Layer 5 of a small transformer language model trained on English Wikipedia (8 layers, counted from 0, width 128).
A neuron's activation on a vector x is ReLU(gate . x) times (in . x), where the dot is the dot product.

Input weights of the MLP neurons that the questions are about. A number n stands for n times 0.0081.
n46 gate: -26 12 -8 -32 2 -5 -17 21 -59 30 -13 58 -11 17 -2 4 -14 9 22 13 -2 -5 37 -3 -32 6 -20 -28 28 -51 -37 -26 29 0 4 9 -36 -23 -31 40 -54 21 -53 -76 -37 47 45 -5 -23 -3 2 -7 -9 45 -51 23 -41 28 -6 -3 16 -25 -25 -48 30 1 -33 -17 -23 -30 10 -28 -17 -14 -42 4 8 -23 -4 -11 -14 -4 11 14 -29 -6 -36 -10 22 41 -13 26 8 -35 48 -8 24 -52 -14 29 -49 -37 7 21 17 20 23 -11 -6 4 -32 -31 33 -26 -18 4 -9 -21 25 15 -24 -63 -5 74 12 24 -2 41
n50 gate: 22 25 -51 34 42 5 42 26 -12 -6 -25 0 -15 38 -25 -2 -7 -28 1 4 7 -8 4 -20 12 24 17 1 27 9 0 20 -3 -13 -13 22 14 29 -8 -42 -12 0 -12 28 -6 -26 -5 15 -16 67 -22 4 47 -37 38 18 42 -23 4 29 -6 10 16 3 17 27 -7 25 -39 -13 6 33 55 -8 -23 1 -26 35 -12 -7 -26 17 -2 -41 -32 -10 36 -18 -28 44 -49 30 -1 -20 22 24 8 16 -23 14 17 14 -12 16 -10 7 39 22 21 24 55 10 -63 14 8 5 -27 12 5 -24 -4 9 -5 28 1 5 -1 -43
n107 gate: -7 2 -20 14 16 1 -28 -3 9 0 45 8 -17 20 -19 -19 -4 -9 -25 6 -40 -24 34 24 12 -15 -18 -21 -25 40 23 37 -18 -15 28 -13 -31 29 2 -38 24 73 47 10 5 5 24 -3 -39 -53 -40 -20 -10 -20 46 -11 -34 15 -10 16 22 -27 -16 -49 -21 79 16 7 -8 -5 37 12 40 -3 25 -14 -7 -53 -22 -25 -41 -18 -8 -9 -21 43 -10 11 -5 62 -14 34 -38 26 43 41 -9 -1 -12 45 -2 -1 -3 17 -34 9 28 -31 20 11 35 3 -6 7 -35 4 2 29 26 -12 2 2 -11 -1 -48 -39 -48 4
n111 gate: -36 -23 -18 6 -38 -14 20 30 16 -2 35 59 -31 -60 16 -3 24 -52 20 10 1 -8 -6 20 45 9 -12 -10 -14 -12 -6 8 27 11 -12 13 16 36 -57 22 56 41 -19 3 -16 36 12 -46 -22 -14 -12 17 7 -7 16 -29 2 7 -23 -14 15 -19 -9 22 -5 -41 -19 -20 9 -17 7 36 -41 -13 12 8 2 15 44 31 -15 -43 -49 38 50 55 0 17 -12 28 -41 13 -7 30 -22 17 -6 -30 -35 37 -1 -2 -25 15 17 46 36 -6 -2 5 38 7 -5 -10 5 9 -21 -36 39 -29 -10 -13 -33 -15 11 -21 -8 -7
n123 gate: 12 -38 2 -22 -6 10 14 -20 -52 10 28 58 7 23 -7 -21 -13 -31 -19 20 -19 25 -4 4 43 31 -16 25 -4 -32 7 -1 12 -20 30 -8 -6 -22 9 11 8 -5 -5 -23 16 -7 -24 52 -19 -27 -55 33 29 1 -9 -31 25 -42 20 -18 0 -36 23 -12 47 -51 -12 -8 -2 10 8 -4 -14 52 -27 -14 20 10 47 -12 72 4 15 13 -52 -49 -5 -4 -3 -10 14 11 -38 32 -26 -25 29 23 11 14 32 11 -28 -12 3 -11 37 0 12 20 40 -14 -26 -8 -14 -10 10 -10 9 -16 -38 -21 29 -11 -6 -21 -14 -22
n139 gate: -46 -19 -18 41 14 -8 26 56 -10 -11 -58 30 -12 -27 5 -1 -11 26 15 -11 20 14 -13 0 -49 12 0 11 7 -6 -34 15 41 36 10 -28 36 26 -18 -13 -18 -34 -48 -30 24 -2 35 19 -89 -11 -2 -24 -12 -15 48 -2 43 -17 -11 -19 -28 -24 32 -20 10 26 33 -22 10 5 -24 9 31 5 -10 6 7 7 49 16 -21 22 -28 57 -2 13 -55 -11 -1 -20 0 2 -32 -18 -35 -14 60 8 36 -11 17 -35 -33 -6 14 -16 -13 27 29 -12 34 -32 -10 12 -8 39 6 8 -11 -30 -12 -7 25 -24 21 10 -1 -55
n158 gate: 0 2 -16 -51 36 46 15 -9 4 19 -7 23 -24 41 -9 29 29 1 -23 -37 23 14 25 -11 -10 -32 -20 0 -13 24 11 8 -11 -5 25 -52 33 2 63 -24 17 23 -16 21 2 -23 30 15 -33 -22 3 -21 30 -11 21 1 -7 19 82 3 -3 15 1 -32 35 43 24 11 32 28 27 -58 -53 -9 -28 5 0 -31 -17 -41 -40 26 30 -3 24 5 30 13 -15 0 42 28 -35 43 15 -57 -6 -6 15 -36 -14 52 3 -13 83 11 -43 10 -10 32 1 13 -22 34 -19 -23 36 50 1 -7 -5 77 10 40 15 41 5 16
n164 gate: 14 24 19 -23 -7 1 -31 -10 -3 -1 6 25 -13 11 -11 17 19 -12 -20 -2 22 48 4 -3 -24 -25 8 49 -8 37 36 -20 69 20 4 -9 -10 -9 18 -11 14 22 -2 3 15 -22 2 30 27 16 17 -24 -36 22 -8 13 4 -8 -16 51 -12 -11 -38 32 63 57 -3 12 9 -20 -21 -37 -7 -12 5 12 -22 23 -25 58 1 -18 27 39 -4 -24 18 -48 -43 15 -53 35 34 -43 -24 22 26 6 47 -2 16 20 9 5 -19 18 12 17 16 8 11 -46 -23 10 -16 33 -8 -26 -34 -18 16 38 18 29 -27 -3 -28 19
n167 gate: -14 -45 4 -13 16 0 -7 5 -43 2 -15 -9 -1 17 23 3 14 -48 11 13 14 15 22 25 -4 33 -12 7 -3 -20 -21 -13 20 19 -14 12 -25 16 12 15 8 21 -13 -6 -15 -8 -56 -10 -16 -8 -39 -13 -34 -30 27 -34 1 -13 16 -9 20 -34 50 25 4 27 51 -54 -74 -37 -5 0 21 15 -14 -27 -15 -38 12 13 -2 -33 -37 22 -1 -11 18 -1 14 -7 -3 7 -9 2 -12 42 12 -22 -5 41 34 2 -14 15 9 13 7 -21 18 22 7 -22 -12 42 -9 -40 -4 -27 -3 -6 -33 -9 -25 -10 17 -29 69 47
n191 gate: -16 10 -10 26 27 -37 0 64 -6 19 1 -24 -41 6 8 9 10 8 4 -32 -44 -25 16 -10 1 -44 26 -9 11 31 30 14 30 27 -19 0 0 17 -8 -42 -21 61 -13 -7 12 -20 21 -1 -25 11 -43 45 -13 -24 -1 7 -3 -42 20 -3 -4 4 9 -1 29 6 9 22 22 6 -3 -5 0 18 8 2 16 3 3 -7 9 -15 30 2 5 -27 8 -13 39 13 -12 -3 -5 18 -28 23 -3 -2 -17 -7 18 1 11 -50 -10 5 -13 2 -1 18 20 31 62 -6 1 1 37 40 15 -11 -3 6 -1 -20 -21 18 -15 -6
n236 gate: 10 45 16 13 10 -3 31 -9 -15 17 3 -24 3 24 -18 -38 -16 -25 -15 -46 -16 -5 -4 -19 -9 9 -32 -1 -1 -28 -16 0 -11 -7 8 -22 -39 -4 -18 9 6 -4 35 1 -8 -27 -6 33 0 -51 19 29 -38 -22 12 -68 10 -28 -1 -41 1 -21 -1 41 6 -18 -34 17 29 -40 16 -8 -11 1 4 30 17 -21 19 -5 -59 -14 -11 39 -2 -3 -1 -34 -16 -38 27 -10 11 13 9 6 11 10 -25 2 -7 -12 27 10 4 33 13 -5 41 -14 -28 11 18 47 -13 17 18 1 17 16 -20 7 10 36 -34 -25 -10 -35
n270 gate: -26 17 -13 -13 39 2 1 45 73 19 35 23 53 41 -2 -52 33 22 13 2 -2 6 -1 33 -35 -5 7 -11 -46 36 -14 38 35 7 -26 19 -5 -11 -4 16 -1 5 -33 35 16 22 -25 -22 -30 -24 8 -1 -8 36 5 -6 -10 11 -20 -13 10 23 61 10 4 -4 0 -19 -20 -22 45 -13 -9 -39 32 -8 -15 -31 55 -13 -47 -26 -55 16 -22 66 -38 18 -33 45 -9 -12 -38 40 2 -37 -14 -13 -38 9 -15 -25 3 -10 13 1 -50 -2 2 29 21 7 -9 31 -30 -37 -7 -4 15 -21 -21 -33 -19 -14 31 13 6 39
n273 gate: -28 -27 16 -8 -46 39 -39 -24 22 -14 -14 8 -28 3 47 7 21 -10 -35 -49 30 -22 38 -17 -10 39 -3 1 45 28 25 24 -30 -11 28 4 -21 19 10 -2 -31 -6 -4 5 50 -4 13 -15 -16 -23 45 -10 -6 12 -1 -8 -17 16 -45 8 1 30 22 -20 -12 11 9 11 11 -43 -10 6 20 -62 7 48 2 -20 -47 -1 19 -28 -1 0 -45 37 -31 -20 12 -52 15 29 41 -17 -17 -3 18 -11 45 -36 -29 -10 5 -19 -19 -16 -7 30 -20 0 46 -10 -15 -29 16 -10 -6 -6 -11 41 10 -14 -55 -39 24 -20 -27 -16
n302 gate: 12 -51 -20 -41 -9 3 15 30 50 11 -7 2 59 -13 -25 -16 45 38 41 10 6 13 26 -30 19 -26 -48 2 -8 -52 -16 1 -18 -39 -12 6 -15 -5 23 7 -47 -40 -17 -10 11 -16 -35 -48 45 -1 -9 2 5 -33 -6 -18 27 12 -41 -35 -20 42 -14 55 17 -5 19 16 47 9 -5 2 -53 -5 18 23 29 -4 54 -27 34 -3 -40 9 -20 52 15 -4 -12 11 9 60 -7 -26 -11 -22 -25 -18 -29 2 0 -30 -26 21 -40 -16 -31 38 2 18 40 -4 -1 6 -10 54 -29 39 -31 39 -40 24 -26 10 8 -13 42 -12
n46 in: 34 25 1 53 -1 36 -4 9 11 20 -6 -24 39 -40 5 14 -18 -5 26 13 29 19 -3 -1 -18 10 18 -45 -16 32 -28 -4 -12 12 -31 -20 -33 15 12 24 -18 5 16 11 27 10 -42 25 17 -1 -14 -18 33 -15 7 -16 -1 -15 -10 -22 23 -20 42 10 -15 12 -11 13 -12 -9 -3 -20 -5 36 46 -7 23 -15 -1 -17 28 -7 -3 -6 -5 -7 -12 28 -23 -4 37 8 -13 2 -19 49 -36 -22 -7 -30 36 -23 -31 -27 14 8 31 -42 -4 20 14 80 30 25 14 95 17 5 -8 -36 23 -25 19 1 11 -7 4 -34
n50 in: -5 18 -42 14 1 1 4 0 4 9 -10 27 -39 10 4 -1 9 -11 -28 -62 -32 4 -4 30 -13 -10 -17 -13 -12 -7 -54 -11 2 26 -8 -15 -32 38 -40 -8 -10 -12 -35 -16 31 6 43 38 13 28 0 48 -49 -13 13 -23 -11 4 49 7 -22 -5 -8 -43 -39 8 15 -2 33 -7 -28 10 16 8 -1 -12 -29 14 -44 -49 19 48 -33 6 23 -30 -10 -30 17 37 -13 10 22 -9 14 17 -3 33 50 8 -41 14 -31 -3 -7 -7 32 46 -30 -7 1 -10 -50 12 -10 15 -15 -12 5 -9 8 18 13 19 44 -5 -11 -22
n107 in: -3 35 2 2 -20 20 45 -35 -36 26 -24 -54 38 17 20 -21 -4 70 -44 48 6 -3 -49 46 -17 -58 -43 -20 -13 11 -19 -12 23 22 12 59 -13 -14 -14 1 -8 10 4 17 24 1 -1 17 3 -14 48 3 0 0 3 16 17 17 7 -7 -28 17 -16 -8 37 -32 -40 6 -19 9 -28 -58 -26 1 -2 -9 64 -1 4 10 30 7 -2 0 45 1 -19 -4 -5 6 1 -18 -16 4 29 2 19 -4 -1 -6 15 37 1 -23 -22 -23 -7 6 52 -22 43 -9 -14 -11 -5 2 -14 18 18 14 1 -29 26 4 -43 49 -28 -10
n111 in: -44 -2 3 -36 -1 -46 11 13 11 1 5 38 -13 -69 -33 12 -19 5 26 30 -29 51 60 -23 38 2 49 16 9 -15 -2 -49 47 42 -2 26 24 -17 9 -9 -37 40 -2 -31 46 -30 -8 43 4 -29 31 39 -16 0 -29 16 -8 34 8 -36 -6 13 6 29 -12 -13 16 -19 35 -12 4 6 17 25 -10 -24 61 -4 -13 2 14 -16 30 -44 34 4 -31 -8 2 22 -15 -3 6 -29 -4 7 32 -35 13 -2 -10 -42 -5 -4 -9 27 -9 -31 23 -17 0 13 2 -6 18 -30 8 -16 27 -10 -35 -24 34 -2 25 -13 54 -7
n123 in: -45 14 21 -11 -5 -6 6 -35 -6 42 -18 8 4 -10 32 -34 -33 30 17 41 -44 -34 -29 -7 33 2 5 -24 -26 -39 34 12 25 23 -1 -12 39 -21 3 20 35 16 -27 -15 13 3 -17 14 -5 10 16 25 -21 -36 11 24 40 38 -18 -22 11 -14 -25 -5 19 -40 12 27 11 15 52 21 22 -7 0 18 54 -13 4 -29 -26 -1 15 30 -30 45 -28 21 50 16 14 -32 32 -38 25 -4 -3 2 18 -11 -17 -3 -31 -22 0 27 14 -4 -62 -10 -34 44 8 -37 -25 -1 -13 -10 -10 -2 -1 -16 18 -4 -8 -61 -5 34
n139 in: 0 14 22 -48 10 14 11 10 23 -6 -1 5 33 16 5 39 -2 -2 25 7 -6 21 -32 -12 15 28 -32 -31 -8 -52 -29 1 -12 -29 -11 -33 -11 58 -37 10 -42 -16 -36 -1 -19 -9 21 -15 -33 -6 -31 -28 -13 -4 49 -36 -42 -18 -16 -5 0 -34 0 4 26 -44 4 -2 -44 44 21 -13 -42 15 6 -23 19 -8 -54 17 6 14 16 18 -17 6 -53 -50 20 -18 -17 -9 10 1 2 -33 -3 -4 -34 26 18 -2 -26 34 -32 -9 -17 27 14 -13 20 23 25 20 -1 30 -53 1 32 6 24 22 -81 14 -1 29 17 -19
n158 in: 18 2 14 24 2 38 1 -17 29 -24 32 54 -15 27 40 -5 -9 -1 0 -15 40 -5 -5 11 14 33 9 33 -27 4 31 -13 -15 -7 -27 -20 9 25 30 0 25 44 -38 -20 13 -25 18 -58 1 57 -9 -16 49 34 22 -21 50 -2 -10 20 -11 16 -4 -16 61 -24 -45 58 20 25 -1 -40 17 -36 5 16 -27 -1 32 -20 -40 -18 45 25 -26 20 28 -10 49 -7 28 -6 25 2 -14 -42 -20 -44 -5 12 43 33 10 -33 15 -10 25 -8 -42 -23 17 24 -21 -6 11 34 0 32 -23 36 -29 2 23 -13 -1 -13 -36 -12
n164 in: -26 22 -70 1 10 -9 -45 6 17 -8 0 -47 34 -42 14 31 -16 21 15 15 -2 34 26 -25 -17 -7 10 4 -23 31 -50 0 27 27 10 -16 29 37 0 -16 -32 -43 -12 15 -6 14 13 -17 -3 -15 1 34 -14 -29 -30 -15 26 3 -4 -37 -3 -9 -25 -2 -8 8 -31 -56 -20 -12 -14 16 17 27 -5 7 -13 -4 -8 -19 -20 -25 -19 -9 6 15 21 34 5 -2 8 -35 16 -26 -26 -18 -10 -21 2 -39 8 39 13 34 -32 -25 10 3 -5 -3 33 -32 17 -6 -49 26 -6 16 -7 17 5 22 -5 -8 3 -12 8 -5
n167 in: 11 9 -8 -15 50 15 -50 -62 -1 -8 5 -2 30 -15 25 16 -2 35 -50 12 3 -24 -17 15 -2 2 -4 -4 49 -18 23 -2 40 -7 -28 31 -1 25 -9 21 29 65 -22 17 -25 16 -34 18 -2 8 4 -10 -6 -28 6 -40 -18 -8 -2 5 13 -24 -1 50 -3 -17 8 24 45 1 11 -5 60 -2 51 25 -48 37 6 1 35 0 -51 6 -8 -4 -22 1 30 29 6 21 -29 -45 15 -17 19 -44 -55 -10 37 8 -45 26 -31 -13 6 5 -24 16 1 -40 34 -38 -37 -25 -19 -18 13 14 -12 -15 -2 6 8 28 12 52
n191 in: -46 -5 6 -41 -13 -19 -4 67 -27 -19 -11 1 -24 -9 -8 11 21 -11 53 -9 -12 6 7 9 -5 -6 -2 -25 13 -38 11 44 21 14 -14 1 -21 12 13 -23 24 23 -24 37 -10 2 29 29 5 4 -4 28 24 -19 -23 -4 8 3 -29 6 10 3 -42 19 10 7 -27 2 31 -2 13 22 1 -16 -32 7 22 -19 31 -1 -37 4 -5 9 -23 59 7 -19 -8 -12 -38 -5 -4 -44 19 -19 20 3 11 7 -16 16 6 10 -32 15 -18 2 49 17 -37 -9 -14 15 1 23 -3 -2 11 -16 43 14 -3 3 -8 -16 -4 1
n236 in: 49 -4 -3 14 17 57 67 -15 40 3 -7 -9 -50 -17 12 -2 13 -14 21 -28 -8 11 13 -10 -6 14 42 -14 5 26 -28 -27 6 -27 -23 -11 17 14 12 -21 -18 -16 -21 -4 4 22 40 6 -19 7 -4 -25 8 -19 4 -23 5 -7 19 6 -27 33 -6 -13 14 10 -24 20 -27 13 -16 5 -38 20 20 -29 -20 -20 -6 -13 10 -12 -9 20 15 0 -9 -31 3 3 37 23 -14 -32 -40 5 16 -1 -5 -18 -16 -6 -25 -1 5 -72 23 -55 53 -6 7 -7 35 -3 5 -39 -12 -9 6 -46 9 -2 6 50 24 -8 7 -5
n270 in: -1 15 19 -59 -45 17 44 30 15 -15 25 -18 -37 -62 19 21 1 24 -7 9 -8 -4 -1 1 -1 -30 31 -37 -17 16 -20 24 15 -13 -4 -21 -2 -25 -9 -26 14 -44 -2 8 -16 37 14 -4 32 7 12 -13 -58 16 -1 19 -26 21 1 -17 22 -3 -6 -16 18 33 16 11 -25 -9 -23 -19 27 26 37 -3 7 1 7 82 -15 -23 29 14 -31 -4 -21 31 46 -10 21 -6 -19 31 11 -18 12 7 -10 30 -23 18 0 21 8 -34 7 20 -7 15 20 8 -16 -39 -46 -3 -22 5 14 1 36 -11 5 -6 0 18 -5 17
n273 in: 26 -4 16 49 19 13 -4 -15 12 -7 1 24 -6 10 29 -29 -8 -26 -2 -23 -5 16 -4 16 28 -28 -1 -8 54 11 13 -45 16 4 -15 -21 -18 -49 20 49 7 34 0 -8 16 61 0 -12 -27 -17 4 14 13 -12 -13 7 -30 19 -1 31 27 24 -8 12 24 -10 32 -11 9 36 18 26 9 -25 13 35 66 -21 -35 -2 23 39 30 -17 -7 -17 -29 9 -37 -10 -8 7 -39 -1 -15 1 -47 -71 -30 22 5 17 -18 -3 -2 -1 -39 -12 -34 7 31 -10 -12 -47 -3 -10 -17 2 10 1 -19 -26 -5 -8 3 9 -15 8
n302 in: 15 -19 5 -36 31 -20 8 36 25 -4 -9 -16 16 -7 -1 33 -6 -14 1 -5 -4 0 10 -28 7 30 -11 19 -12 -13 12 36 -30 -14 23 6 -33 -17 -5 -6 14 15 21 11 -18 60 -19 -3 7 -5 42 45 -1 -27 -24 -19 -25 39 31 -25 74 6 -4 38 -3 -44 -22 16 3 3 7 -23 9 -24 -5 23 19 -23 8 20 -5 -13 34 -5 -8 17 39 23 -10 -9 -9 -38 -28 -51 1 -50 -27 -16 -11 -11 -12 -33 -27 24 -30 -8 -33 10 -12 26 -17 -6 -17 9 -30 49 9 13 -10 -54 28 -30 9 34 -46 23 16 52

Each question shows a token from some text and the vector x that enters the MLP there. A number n stands for n times 0.08.

"it": 15 -12 -16 -20 3 0 1 0 -16 -49 25 -30 7 -39 12 8 -58 30 38 20 -7 -4 -50 -6 63 -6 33 -56 11 -11 -17 37 19 6 26 -21 32 19 -34 0 -18 -10 0 -35 17 -28 -16 -9 4 7 6 18 9 -5 -11 0 0 -20 37 -26 -9 -5 0 32 16 18 -31 8 -5 -23 -16 8 -23 -69 15 -18 -12 15 7 17 15 22 15 -15 9 24 -16 -17 16 -11 -7 22 10 -27 -16 9 -10 59 -1 0 -8 8 -4 -18 -7 -21 -31 -1 -46 -10 29 -9 -36 -41 1 24 13 -5 8 -12 21 -13 7 43 28 11 1 -24
The three highest activations, in order: n139, n50, n302

"he": -26 8 -35 22 -1 -16 -28 17 -19 16 7 -13 -32 -34 -16 -1 13 -21 25 -1 24 -30 -48 -3 7 -13 34 -3 16 -6 11 35 -21 1 22 24 -24 -17 -22 3 3 -2 -15 -3 -9 -55 38 4 -21 17 -22 40 -11 14 5 2 -15 -1 2 3 28 8 -15 8 -6 38 5 9 10 -31 4 -65 15 37 -10 -56 27 7 -27 27 -11 19 -1 -16 16 29 -17 -21 -4 -6 20 8 -6 -14 -55 2 -14 15 31 -14 18 -4 -15 -5 4 -25 9 -14 -35 -33 -4 -22 14 0 -21 21 4 28 -49 2 22 11 9 -12 13 9 28 22
Which neuron lights up most? n191

"ul": -25 -26 17 9 47 -37 -19 -42 -18 -3 -3 -12 45 -3 35 -9 -16 -22 17 -11 14 -18 10 -1 32 -9 -9 -23 2 4 29 21 35 -5 31 -8 -11 16 6 18 -11 -18 -2 -17 -7 -54 -14 8 30 -5 -34 15 10 5 -29 -25 -17 13 13 -54 1 -5 -19 40 -31 28 7 1 -6 -31 -2 -10 -24 18 1 -4 -14 -6 -4 24 -39 5 -12 10 11 3 -28 -3 -23 -25 -13 -5 -27 -3 41 -33 -30 0 -25 7 14 2 7 -7 -3 -9 6 -5 -23 -47 -4 0 -8 3 -23 2 1 -12 -15 11 2 -11 -6 1 -2 25 46 23
Which neuron lights up most? n167

"ar": -33 -1 41 -8 9 2 19 14 -13 22 18 4 40 -14 16 -26 -33 -38 22 -38 28 22 -34 -12 -1 14 22 -7 -6 20 11 8 -36 -13 32 1 26 55 -14 -1 -30 -5 -34 -37 -21 -29 1 3 33 -24 -7 5 31 0 22 -11 2 -22 -3 1 -3 -5 -2 31 5 25 -1 -6 15 -26 3 2 -9 -31 -11 -4 0 49 21 47 -3 36 17 -15 28 25 -27 -14 -16 -1 -5 -25 -44 8 -1 28 -8 33 25 5 -28 -7 -13 -4 38 4 -5 -4 -22 -30 16 -16 51 -22 2 -5 2 -28 -11 -16 3 26 25 -58 -43 2 33 14
Which neuron lights up most? n139

"her": 12 33 14 15 -33 -12 14 -2 4 -10 21 -46 -2 -6 22 -29 -14 -19 13 24 -13 -8 -39 -13 57 5 20 -19 -2 -10 -6 -3 -13 0 33 -11 26 28 3 -14 -23 -2 37 -29 -1 -17 -40 -12 9 13 -31 -15 5 -3 -28 21 -41 2 10 24 -1 2 -18 1 -15 9 -9 0 2 -24 3 -15 -4 -59 33 24 6 -22 6 4 -10 12 -3 -7 23 20 -33 -26 -7 -7 7 -17 12 -5 -29 -10 -37 22 9 -16 2 -6 -4 2 38 -25 1 1 -33 -4 -10 -17 -3 37 34 -3 30 -32 -55 -11 14 -26 -5 19 -2 -11 4 -4
Which neuron lights up most? n236

" E": 23 15 11 -6 -14 9 -19 13 -41 -9 12 -34 21 -26 -6 9 5 -25 56 -4 1 18 -35 0 3 13 29 -7 1 35 -10 55 -22 29 7 12 -39 3 -20 -22 -16 18 7 -25 1 -30 -1 13 24 5 -22 9 0 31 -3 14 5 -18 -8 23 -4 26 0 28 1 63 -15 24 27 -56 -3 -47 -21 -1 4 14 18 -17 -19 -21 1 3 12 -5 -5 18 -34 0 -53 -17 31 -6 13 -30 -16 -1 -24 -7 5 16 21 5 -10 -10 5 -11 11 -9 -41 -15 5 -23 26 -20 -11 -8 -4 -29 -8 -9 52 39 10 12 38 2 51 -14
The two highest activations, in order: n164, n191

" O": 10 30 -8 20 -24 -12 -30 10 -29 -23 23 -28 8 -16 3 16 34 -32 49 -6 5 -29 -34 11 -9 3 22 10 12 -1 -17 25 -42 30 25 9 -21 11 -11 -35 -12 49 -9 -19 7 -2 -9 5 -4 21 -29 -5 -27 38 26 0 0 -18 -4 -2 1 -8 -11 16 -16 64 -49 6 31 -27 -27 -7 -8 4 -1 -7 13 -20 26 -35 -29 -3 8 12 -14 31 -12 -14 -48 -8 0 40 27 -24 13 -28 -10 23 20 7 -10 -1 3 -25 44 -10 4 -33 -19 -41 10 -17 0 -2 -21 11 -11 -30 -14 -19 61 15 0 25 40 1 15 18
Which neuron lights up most? n46

"1": -5 22 8 46 5 1 12 -14 -22 18 22 -14 -7 22 -39 -9 13 1 6 37 -3 15 -16 -10 13 -14 23 -1 -18 -7 -3 -16 1 -5 29 -2 5 7 -5 -19 5 4 23 -15 2 -32 38 10 12 0 15 3 -11 2 8 23 14 -3 24 -4 -5 6 6 29 -20 12 -33 8 21 -30 -11 -25 -4 -14 1 28 20 -9 7 -12 12 15 -10 9 -11 14 1 -7 -28 12 16 -17 0 -29 -16 -8 -52 12 18 20 -10 0 21 26 9 -25 14 -12 -42 -6 22 -10 14 31 -5 2 -16 12 -3 -17 41 2 -19 9 35 24 29 -8
The three highest activations, in order: n50, n236, n164

"en": -5 23 -14 14 0 -16 -51 17 -18 -13 41 -20 -7 -13 19 1 -10 -17 -5 13 28 -21 -57 15 29 -11 22 -3 -12 -8 -2 29 -5 28 8 -21 16 -25 42 5 4 -6 -22 -15 9 -8 34 1 8 -1 -17 -20 5 0 -16 -15 27 16 7 -8 12 -7 -22 0 1 37 -23 -20 -29 -8 -9 -19 14 51 17 21 10 -33 -10 -26 16 18 -1 -11 8 36 -39 28 -13 22 -17 12 -33 6 8 -28 -32 16 0 13 -3 9 -1 -2 11 -13 24 -24 -9 -45 25 -15 15 -15 -18 -26 25 35 -5 -10 -6 -44 10 -25 10 -2 10 22
The three highest activations, in order: n107, n270, n123

" B": 8 -10 -6 8 -2 4 -4 -24 -17 -7 18 -48 -4 13 3 14 3 -26 22 4 10 23 -25 22 -6 -27 17 61 -14 -5 10 26 7 4 45 -18 -11 1 -39 0 -4 -10 -11 -31 22 -18 -4 -7 1 25 -5 -4 11 -2 -19 33 -18 -41 -12 2 20 -19 3 26 11 32 -11 -13 16 -47 8 -37 -40 -7 -6 18 12 0 -8 0 -30 -17 10 23 8 55 -4 -23 -9 -14 30 12 -15 -35 -20 -27 8 31 25 21 19 26 35 -35 56 -5 16 -36 -8 -29 18 -22 2 25 -6 2 13 -2 -36 -8 25 21 5 16 39 21 28 -30
The three highest activations, in order: n158, n164, n236

" g": 15 -6 -42 17 -35 -14 -38 -13 -8 -23 28 -36 -23 -8 20 11 15 -37 27 53 -28 61 -46 3 9 -23 -9 1 11 -27 21 20 18 -11 9 -9 -11 -25 -26 -16 -20 -17 -14 -41 0 -21 1 -8 -25 26 20 7 43 -6 -15 15 -12 20 19 4 32 14 -20 22 -16 2 -7 28 21 -20 -3 8 -32 -25 18 16 22 -18 5 -12 -8 8 -18 -2 7 13 -20 3 -5 -23 5 24 1 -41 -12 15 -7 58 23 16 22 21 -3 -21 42 -36 40 -17 -26 4 -3 -46 -14 -1 32 13 -7 -15 -18 -32 32 -5 -22 1 15 10 9 -19
Which neuron fires most, and how strongly? n273, at about 1.8

".": 12 9 14 9 10 -23 21 -8 6 -22 -5 -23 35 -18 21 28 9 -20 4 17 -16 -1 -14 16 37 -16 29 17 3 -13 -16 51 -1 -11 9 5 -31 -4 -9 17 53 -3 4 -27 -9 -8 -12 9 10 40 -33 -3 -13 3 6 2 22 -14 38 44 -9 18 -5 18 -23 1 -34 41 -2 27 -30 7 0 -40 -15 -8 -6 -1 18 -14 36 -8 -21 -2 -15 12 -11 -16 -6 -2 -6 -39 17 -18 10 20 -26 37 8 13 -40 13 -22 11 9 -13 -7 -41 -20 -15 -1 -22 -23 31 -6 -9 -19 -6 -15 0 46 -15 -12 -10 -2 -8 20 -6
Which neuron lights up most? n50

" K": -11 3 1 22 -8 -34 -18 16 -17 -17 35 -33 -9 -12 6 14 -5 -5 8 -2 2 42 -19 11 -34 15 15 21 17 -5 23 5 -45 -5 24 -21 12 36 0 -19 9 11 3 -25 1 -10 -22 -3 -6 35 -15 -3 57 42 -35 24 -11 -29 2 19 14 -25 7 23 -8 -5 -2 9 -11 -28 13 -7 -18 52 -4 0 23 7 19 17 -4 31 8 -21 20 18 6 -26 -24 3 -7 9 -48 -3 -2 -3 1 10 41 31 2 -9 -23 0 68 31 22 -15 -37 -7 53 -15 53 -8 7 13 -21 -53 -40 -10 7 -27 -22 3 27 1 75 -19
Which neuron lights up most? n111

"is": 1 -5 -5 -1 6 4 0 15 12 -10 47 -40 -3 -30 -7 -5 16 4 19 11 -2 0 -49 -23 27 -38 27 5 -1 -22 -4 13 -12 -12 45 8 -3 -35 -3 16 -25 -27 -21 3 9 -31 6 -1 -2 -2 -34 -2 -25 10 -31 19 -28 16 6 11 26 38 -39 15 -26 21 -26 14 -3 12 -17 -2 -6 -47 -7 6 13 31 -27 9 5 14 -19 0 4 2 16 -4 -42 -6 14 -27 51 -17 2 1 6 21 5 -16 15 40 -7 7 19 -40 -4 -3 -21 -9 0 -19 -14 6 -22 13 -12 19 -48 30 50 -13 -6 3 30 -7 -4 -28
Which neuron fires most, and how strongly? n164, at about 22

"ver": 6 16 -18 22 -14 -23 -3 1 -5 -21 -2 -27 5 20 0 -14 18 0 29 -3 -13 -3 -49 1 27 -26 47 -25 26 -55 22 5 24 -3 -13 -11 25 -13 17 30 16 1 16 11 1 -19 5 -17 -2 21 -28 -36 -19 47 -4 -33 -19 3 17 -13 -23 26 -27 4 6 1 -18 6 17 -8 -31 -3 26 -62 -10 -38 15 -42 -2 -17 11 1 -7 -4 -7 -21 -12 5 -25 1 -16 -16 5 18 -14 -22 -25 33 14 6 -29 8 15 -38 7 -5 22 14 -12 -8 -1 -6 27 15 4 7 6 -23 -30 9 13 -30 -30 15 12 -11 25 -11
Which neuron lights up most? n191

" D": -12 0 -1 0 -9 10 -50 -11 -30 1 16 -60 -11 -11 -6 20 19 -23 1 -9 -3 3 -33 13 4 -23 44 13 -8 5 1 25 -11 1 16 -20 7 45 -30 -21 7 -36 -8 -60 12 -42 8 -8 -11 25 10 4 -7 28 -3 15 5 -8 29 29 14 13 -2 28 10 6 -52 -1 2 -41 -20 -20 -22 9 23 -10 8 -34 9 -13 8 1 -3 15 -12 37 1 -9 -18 -19 21 7 14 -23 -1 -32 -5 11 -6 12 26 34 -4 17 68 -11 34 -31 0 -33 7 -15 13 -15 -15 18 -3 -5 -34 -1 21 -5 -7 24 11 3 60 18
Which neuron lights up most? n164